Layer 3 of a small transformer language model trained on English Wikipedia (9 layers, counted from 0, width 64). Numbers have three digits each and are written without spaces.
In attention head 0, each number of a token's query or key is one row of weights dot the token's vector x plus its bias. A token spreads its attention over itself and the tokens before it by the softmax of 0.177 times query dot key.
The model reads these tokens: " South" " V" "iet" "nam" "." " Other" "s" " t" "alk" " about" " kill" "ing" " the" " en" "em" "y" " as" " r" "out" "ine" "." " \"" "K" "ill" "ing" " g" "ook" "s" " d" "on" "'t" " mean"

Query weights of the head. A number n stands for (n - 500) times 0.0017.
q0 (bias 0.094): 552487474587406428513359544475384619523429607518653517539570616453372480526426282507446539692292531459463601521354455543540584304481431446478572541448504572499516588536526434526470437672584530
q1 (bias -0.422): 349449293634630828597651580514528296613660167408288487353270271529730569290428597495516377695737388226475478318685758160737354907341534538480671480539687534571432491602616294348686500411432487
q2 (bias -0.290): 416544459555512718532637599528499383504478471464267483426464407550514694540586602350563421647552411443563567458486622403665561560363564604359466404363502444407531484601465505462425555478458464
q3 (bias -0.265): 486545300546424485443545444345482477555387530500321431524457513445555434476521503535626627595465531419577420575616581425513475703444595591476529430461664372535464429565593450654512475641406414
q4 (bias 0.220): 484575649538483311538497553372571566597467449379642503459531496466503501550553438406612518431400556663520527573509454514351585349459574493452554396494454555444487454485436483525461565422601582
q5 (bias -0.337): 412324377403557573437591618401482471598573381549338590571355461518594462415441616520517541484503641280485477383659535503695446558501620521324596391532627350621471515474525541476461429697468539
q6 (bias -0.215): 418531527438569394621509663530438388707509498421271482653407348560575597333463549476479454476674474375569514362690533428640424872469567537426388358555479470571562367473364656432460467600413491
q7 (bias -0.198): 439535493539509543558443419550531454475486550437563453423649510546435647566381266519576469557466423532471403514562476622558537385411390630517531527314625568442429543500418479474484672514650451
q8 (bias 0.182): 565393452538471460494379467455467529516447558501691545546641526515406428407504355507556517318407472668559520515366564627433543388579453452671461355542548720515563556373475537484472387621453567
q9 (bias -0.109): 598477698600439587504451299389594518374470580570591407543509450608281475599466395594574542548284630533614341579400535625450558304502527493764411484509556311513563587379531503602547421315476392
q10 (bias -0.209): 531559447629530294460557445380420556487472506461423545411511433406584573491444539637593503451537525507522459512490509399444654414491519536673645517500525609453582501605463325363394549283529617
q11 (bias 0.261): 480612542504454293384592249513699651345459642497610471558582557515445567489366487556285586423364503620523495622321428522499448507549465475460627521589476398490571554578473489674425481406405617
q12 (bias -0.203): 558656500572535502451469358459617538286466552608556509398546536470519532388583527554582663552450571353491342594455512476437558426520499429568498509523493575488486491500533390442412502438486506
q13 (bias -0.043): 371608503516380660635392395491618396547452528434399503438624597619476458623398549551487371649397532543502309517539677492387402370480531551607525495519594459519570401490381584458522513422551462
q14 (bias -0.125): 448372414389550440377435489503603434694526381495525486476527531651448457559634627493569608598451471407568552393555391456504361468529519647405403420454527407629588536606422632446396468639463485
q15 (bias -0.029): 396338188468619570531679678569435374530535401497227447392405314428653499504643461505595461573509485277502533392571522294614392831454617558503689484633513465531549507520552455533560565561417485
q16 (bias 0.149): 389413514596405468473586534517459491540484428395440436510612506371492468478471544469444529457496477478619499545593436431556401558612460541521630547636518444468538586673508472335621479568441433
q17 (bias -0.169): 581573490544393545682504432542434503408526377608578350279547506490621502594560422453443514652480508559464529437583593453563577434446426545527421591399551436554607534533540320466526491425373519
q18 (bias -0.257): 523325508486579434524471481504404438523540417407500508581446543524592589540546509349528576691522501428517476522536582449470369543446488644243366482521430384607487556530632663566444628323494512
q19 (bias -0.123): 570433505412492455466486541505497634542356414447471353696393482558480439480445426688439568457386524514549589424517465588558557464567470536497437514475474425351509585551562562454519565635500552
q20 (bias -0.188): 526531685345325263561555454500493478437410547507625564561477492523609521669512406505427637534447519673609553630349448592409601247301432454420577556479444559407376458554477494570512523552363702
q21 (bias -0.081): 568450387438528413473356476459486469622448536723435547620533565572314601429557502579595524342453558526527577470531409722545385434565538506434377457449455412391538554463385556470586526555702453
q22 (bias -0.128): 503439528480465553499469481492544551384543478454287506547628435498448447566456472467567548532679408459535443508450677433542453672454500484355546565591517627460514461477424636529528473465458440
q23 (bias -0.231): 380448567401482482594398591542552399544568440443296448317489387426570500376550598508508492636492487425482422513571636441578496631445637706551458529486512519439453527632514434603562530543495340
q24 (bias -0.059): 666532464502428442479499571483638439453526353484403476376432444534412658466543582364549440496658567252564564541496620342570456709361466498383485516668412373563490497433511607398493658508591635
q25 (bias -0.237): 482547445603470540552521511471417581494417519457666541490471447615526457445514513382558638570476510587408440526409465544522509439470525509472490532380422492548438524407401512508460751475462528
q26 (bias -0.201): 342396199514484523652507603506551394700604362424163457565381351383639487347533502364528474740741392561476585470715457354845299972572723607320585567493703320470454460537504484395483357655508240
q27 (bias 0.092): 358392397569531587506452533554428521496676491349352481345493488428505418490514584634536413545622549442489486398621463496646533570413610609477423548517466544563475539420538400427622516484618392
q28 (bias 0.051): 415450523521458561621581472428696422466566450530423436390438422537319524653399475600594412656446409507459463500555601574604474634519542450549484366390627437563503558537569542272563543424510420
q29 (bias -0.021): 545523383436509480473609463478425368680579424463504476442475462438547459465433437530583392531455518564558430553648558472590524613559429498527399634413623517392510602700419426437494368622513420
q30 (bias -0.035): 398474538495325361614518467638669488458646322532666485373418608442356466431392471574694533517522301568516543516579514444517437548581573463565601472547570598505369561449408547448412449400542573
q31 (bias 0.395): 563605583641333285487532429364525611305432569594908621595691654562454477561498370481579663418277530602352417544291418776221693152460479498617471538484408598477453595449490512515462421320468595

Key weights of the head. A number n stands for (n - 500) times 0.0014.
k0 (bias 0.264): 571547470415425477550579531368528507454523497363546509550388465585673463521704577415521619443545611475569498512423411420294410422414539576421381513576471352458589424582516622554577492424562645
k1 (bias -0.288): 669631466829441513429500355619538707244476689518725389030727607404342568478577468521535248465322514619475477632407487563295669449649553468765601584421606651543683728525405079494582163148439403
k2 (bias -0.344): 745428489528633558484544386488550521443587584447591471407486636550496272348462387591313472350402615389607457450422475389570580507549495583561552386607540509595463515346601544517681449324538482
k3 (bias -0.321): 582587488771578641578569382489538405333509381653500505435439442454443583547487593378444466563490643446453379468405537611571595283354457430535587666476520597546493564505491394297379599435510528
k4 (bias 0.256): 448363553252510369557305471522490346534615579528439431675550599463510478521388511526565487192586470607567567354506354580625575479490573491412503435529626608318551535604511578464529522655482529
k5 (bias -0.390): 459647381638501535608554428524540439550535386551524470419363492555488642200640490319454369532758317467456434434370581420604622578341515582396669519418684574567556510610580351425466492346403637
k6 (bias -0.326): 705373340599635537493426444687478394436581340650440433439369585424500448261463515455547325582572413531482597393630674265707436678493447434494723615278785490370601507517627284440623623536402518
k7 (bias -0.215): 395359402293437511495553589362477675488535665541573472574430613582548376464477487581563499466381504509552561370427482532446511416533626601581508471603469612536393580346446376664534369577327633
k8 (bias 0.351): 394422505436471455510467367643533499634557524547431495551544484529468536581486527621597433476524476529417365480465419570432483442560558499456354698461416480318323526511418591608585672501600512
k9 (bias 0.242): 597564372609417298464522668626473454445447655489498477666521622580456474628717483513564609524475597487478599691489413716351604338417416526433341444438163510532395433338421563347336484596646555
k10 (bias -0.091): 543581507564531630556396384637253539460600566400746546508540481612481461720460518544464500449417500616396495472302482544271569510534472515493421468491434643397459592454347398530629349569558499
k11 (bias 0.344): 575511499502495528470379631485268517586438533601523522551453443460664523701526517336575525470437525373474547411570514455470665406495404506536348521547496491553416344508447469488492508630666460
k12 (bias -0.064): 508563493588463431468515501416415649421454514460740592670549537425516532667364524496342365503450616600487595570411480596333632295443518397575443482630395408550454501539415482603536405422617455
k13 (bias -0.153): 493463498452465410449712587562363525661473446542673435436534510375638506403638386551449721425365526554432582436428343584538608385509574501514460330354481466484521589418569378480513588626519519
k14 (bias -0.268): 480403476516579486591463739555568401594432409578434641438369367400612501148460555451434504458633565527527475549683512510550550586433722495429583441556591500434438323449518470419494611428576399
k15 (bias -0.260): 540646476616382558561586472518560680306609383401506413263489442509195324471606578575360526617562500356509489600500476496437647514613558446634612455522562606613451576516558240343534499361539465
k16 (bias 0.141): 545545543561630627503478652569595530533581446495453548370554441402474378549547431467521484441554453591502499434494513406304393536572540432551334574427352600659594417494494507512443505327620512
k17 (bias -0.031): 608350432593546421348476656484609564431647600357554579499573512500216560625637488595507508564389668446461584529449354562454543179419509496487516290544459409656462676356541557521581298560650341
k18 (bias -0.290): 494450570457493574496503435568623394715508490650443494465465477583313451261505644492547500419630470447516527521636634415690430362350603577475485533464557388441658452495541435408513400508624450
k19 (bias -0.262): 453409562502546453528392383502439385534658521650507676426430454609614348514631525351573579617600380475473440646544550389537272431433499580518564595426611604466506301539434442598428542427408545
k20 (bias -0.173): 576467669593661389500269494324358391727547522533438562753573613484646480303467443413657507423601493302611462278623437596630323386476586601303507531461568375539533565569370447494269573749552453
k21 (bias -0.124): 462487628491574666558536553637502318743530564495543522580222454533609398495457548403379340566687398471531440412691570502565490570428449414454616432451526414399593359420636550417501522477295575
k22 (bias -0.325): 380481536557583640445594308554386548562634422554434475509383625546432576396511471537437391399449485553517605459502465385677504404676538487730474586349485475560437601446429514478411568455503496
k23 (bias -0.330): 538478365659545474362658299433620530401579463678634413383503612596357495379547287490560484437636696561509719589526400492523532485532666327492514482554521468524518461498627369333430391415444465
k24 (bias -0.210): 494450504651581648453543536496374459496645479575276454585435585302544460450496338617360604437547547493577445539498561360482677372610547479554584548394569529420649352717565428439659237530395392
k25 (bias -0.225): 547499596306463422569407376445548534551502447446484457559454481449519578510490518718568509570452608357491502422618617496563548402348643526487513364444612622435394500558465511567454451510460572
k26 (bias -0.339): 534477377705644674356579416621653307354605378472570363090264557437476507446415561567449311540589436393614464488625644436642403627385338607783551586501569608603674542591592337389511531208489430
k27 (bias 0.212): 578507464504469528641753500519788484368536495502580292373521454634297591483505404608405509342530411472536729590506455466336524485543353310678705284571446571464512555409443540514491339487515563
k28 (bias -0.044): 468405390488451476470643624592440526399642545420589366371586596464357476488582347536583546498509534558427511471501370478428569486599504684600626505588375711563467350369534466640491332466508491
k29 (bias -0.149): 438549449492404544575555534568596572344425714528481428460473612576429542473474502396349320630479495454452550557313412517559489583499668403498451495471472616599566406444497627576631558472359457
k30 (bias 0.011): 351486531497551493447489702534341415423509620393558457545708535434535514676490424554597227383520546631289648366479488505339325534501619646717421547628611662414453531481454315469533335554618398
k31 (bias 0.353): 486491698339440525330298646580377473491344577541473487752566441522494551817537648469650532359626441511559367517521473752439343361302648420283430526609462330388281437566405767555369514576639648

The vector x that enters this layer's attention at each token. A number n stands for (n - 500) times 0.007.
0 " South": 534613372792537637521591216618563584244490434598552467076455551437275545523518468613264331442467470542583604557493529396577568704595384418821605615497754635553699522601611262273437212383378391
1 " V": 684620393689466653508626366527650490309459470520545500156423582389362685257652532740225386599393465634463561606435505282577460542567491503749676643437723579561752622468465225341562241217457335
2 "iet": 619651334785477495431525332642825646414689405539421436129428425376349507398478390516418400427462612537349668648506535349553664503456314615675685649469672564515832725525584266413471258364351303
3 "nam": 703645439887374506430601430528739511347619469632485506168423603297406498425400428474379313526650562460557685479342432303638621555504414372729628389370801634791636582449506295410574265339534302
4 ".": 619452212741401644240660437613798528365638401520604358176370529415437418523581368466255252595465572552384576461524401464457615712718450460811713624417557704631720576586498372354507415345368372
5 " Other": 668624366734692458485742373667637609317537380641582263263443696284192481521454337458217335529511537523444602739473418394503517514625385484617618564568779671477681539592636329433446262234527375
6 "s": 754601342906437454387698356561523629407724375603629422204505530427396587452423599498349149515386519621427610381389531286535683682663405470629656493334689711593549537536568329450536214346467332
7 " t": 628636296715536390448521347489632650373443423605883376086502807467300457334478568663408406583432532480427579426422512340571730547538400568699762525395511698541660317588563442309549346216450476
8 "alk": 694691451977514429269555293582644536373591449462580277299423529407354533480567393610354246492522328557530644499555543485544627592534478381607583452447633690747604573612509128581613202231473442
9 " about": 667578365776586538325559296585528715293518461475621358133460562413293564618450329423333405451460284500455660652506466402477582681765487451747687697309587715576767530527543445276482256323532496
10 " kill": 526587360872453392280557340622698597331564532462580343197384702457405536505506341454387399422597428644517604569514607579418612464554355404730645549521565798595806530530534267210485322146497611
11 "ing": 660532439946534446346673314501633635394513467490669415147481616236291590539380470480442283402497501562342651596538556298546712615735317501603540552348584754555610633525545346485561200305414507
12 " the": 561580474644527613542632415604605643268458450444548497208435616422235481576448347501387294483530484459453519520474265383492838504924364537812678642447688599507682475567524284385557171247532520
13 " en": 578366421678522427410551234657616648409606524508730434195528549538212610481627473203441437521480589495456689539343684394294794465570344623717864463534576589450524564587547316266631453276277470
14 "em": 701579449916495471444472436631644631414526521660609407251548483490492541405377481634337369589493371623454562433370387308437698386687503339666554520347617617712555698659476126554673215193445317
15 "y": 685561559943508411323628374726667651523566355541570543140567573515303417472353351466497350530242529521432590493393493403438753633594412505661550573441561686528628547643483203554601159278378431
16 " as": 744553301711586524375649499573521601400630457534632373089543656440287505520376463437404327485456343761262455602331438378349595544822377515728644496487569609502710761596488421367651304335317593
17 " r": 582535455733613425416592347478571821418699541308739387259435681442154637400553496625318578499480340552436623440272524397341744408647500470678677678382634618680642483600477279355447439223461332
18 "out": 578629445950523477455536222605692654310627360493769357124529558318417573504422491421420390344433525487590616592397553482460747625730348374667485433416608588536563548534420236536704178477442478
19 "ine": 518539482935462396420573409532684549418560473474769427143459649486336605682468386491418325393510500562333461625399360348544652621666368506592695545524576747502728645516384216545631161299378397
20 ".": 566402261736402658246636454620789545411585443464721358196502566408386432656605318436361296569382590633334576429506340517364622591768419454795637634445529749592703586580413413378575417274352374
21 " \"": 544478401692626551499610335560486553418505396652710336240470583322165588560437545537411400738464659568401606544427350642288558647739375468752543595407385857527701524512454320388660285152370481
22 "K": 571555425780344546497591441762522617323454583346659432273493662468371612432629528529398437615268640606277666473370458432670522407620311301711571536459629667661813575452395224607564265153388416
23 "ill": 633679475923588381381551410644754666293584427399694302137430657458443547554546311491363433419378528505429584663335544485546546418542491508486489463572621831604640487522488237496701154346411375
24 "ing": 632535415929523431346696367469610663353522497458674377156528611211253586636427468484499287432443541535327646611545538335487726589721352518582492514396512757582569656502563363485581137323487503
25 " g": 616465627765517426392600363517549677209584561380898403157501574267328391487686481576404367595440454480328664484607395517491690489662673605743518443311400691479657460579630343506515308187431456
26 "ook": 590653347868545466416507353560797723328704416492703322249478580281446495629575359545437409436505540530399550458459535556447713448616407397641376392497511671518701658597507208451659098227470549
27 "s": 681584360924449465380677395568500694428687403531726431221619522411350582600467606472452186462334540645378611377360494344410694599708407472612533481397608752617513552518497371449598114307534343
28 " d": 626573472711380519484614343530520827468613537417878300259632532386203565385595571560547317451338505417518673562410528389307552415522370623745549564406516699595575341708576287516659284163516359
29 "on": 581557480869456472409549473622776689426561488582616593161553481432439558587479434505349443357315631547375535409227488366371685558681401560507487542436634767625670729570452263429606102272480306
30 "'t": 500594348778607439425525395626501587361687428561604345319653634376373524661411433488476245572493561392486609641522349574197543575797435329739551523306548646449674692598532292327664160184614520
31 " mean": 619632459571580486393453415705598798485676496496634216293655614480362536552446307451370380425515440639511492613553458595238744477569355385718667491434440719618767453693392338368511229074452474

Token 5 " Other".
Which token does it look at most? 4 "."

Token 14 "em".
Which two tokens does it look at most, in order? 12 " the", 13 " en"

Token 8 "alk".
Which token does it look at most? 8 "alk"

Token 26 "ook".
Which token does it look at most, and with what share of its attention? 26 "ook", with about 30%

Token 19 "ine".
Which token does it look at most? 16 " as"

Token 11 "ing".
Which two tokens does it look at most, in order? 9 " about", 11 "ing"

Token 6 "s".
Which token does it look at most, and with what share of its attention? 4 ".", with about 40%

Token 25 " g".
Which token does it look at most? 24 "ing"

Token 15 "y".
Which two tokens does it look at most, in order? 12 " the", 15 "y"

Token 28 " d".
Which token does it look at most? 27 "s"

Token 20 ".".
Which token does it look at most, and with what share of its attention? 20 ".", with about 80%

Token 31 " mean".
Which token does it look at most, and with what share of its attention? 30 "'t", with about 50%

Token 4 ".".
Which token does it look at most? 4 "."

Token 30 "'t".
Which token does it look at most, and with what share of its attention? 30 "'t", with about 40%

Token 27 "s".
Which token does it look at most? 27 "s"

Token 23 "ill".
Which token does it look at most, and with what share of its attention? 21 " \"", with about 30%

Token 12 " the".
Which token does it look at most, and with what share of its attention? 12 " the", with about 70%

Token 9 " about".
Which token does it look at most, and with what share of its attention? 9 " about", with about 80%

Token 16 " as".
Which token does it look at most, and with what share of its attention? 16 " as", with about 70%

Token 18 "out".
Which token does it look at most, and with what share of its attention? 16 " as", with about 50%

Token 21 " \"".
Which token does it look at most? 21 " \""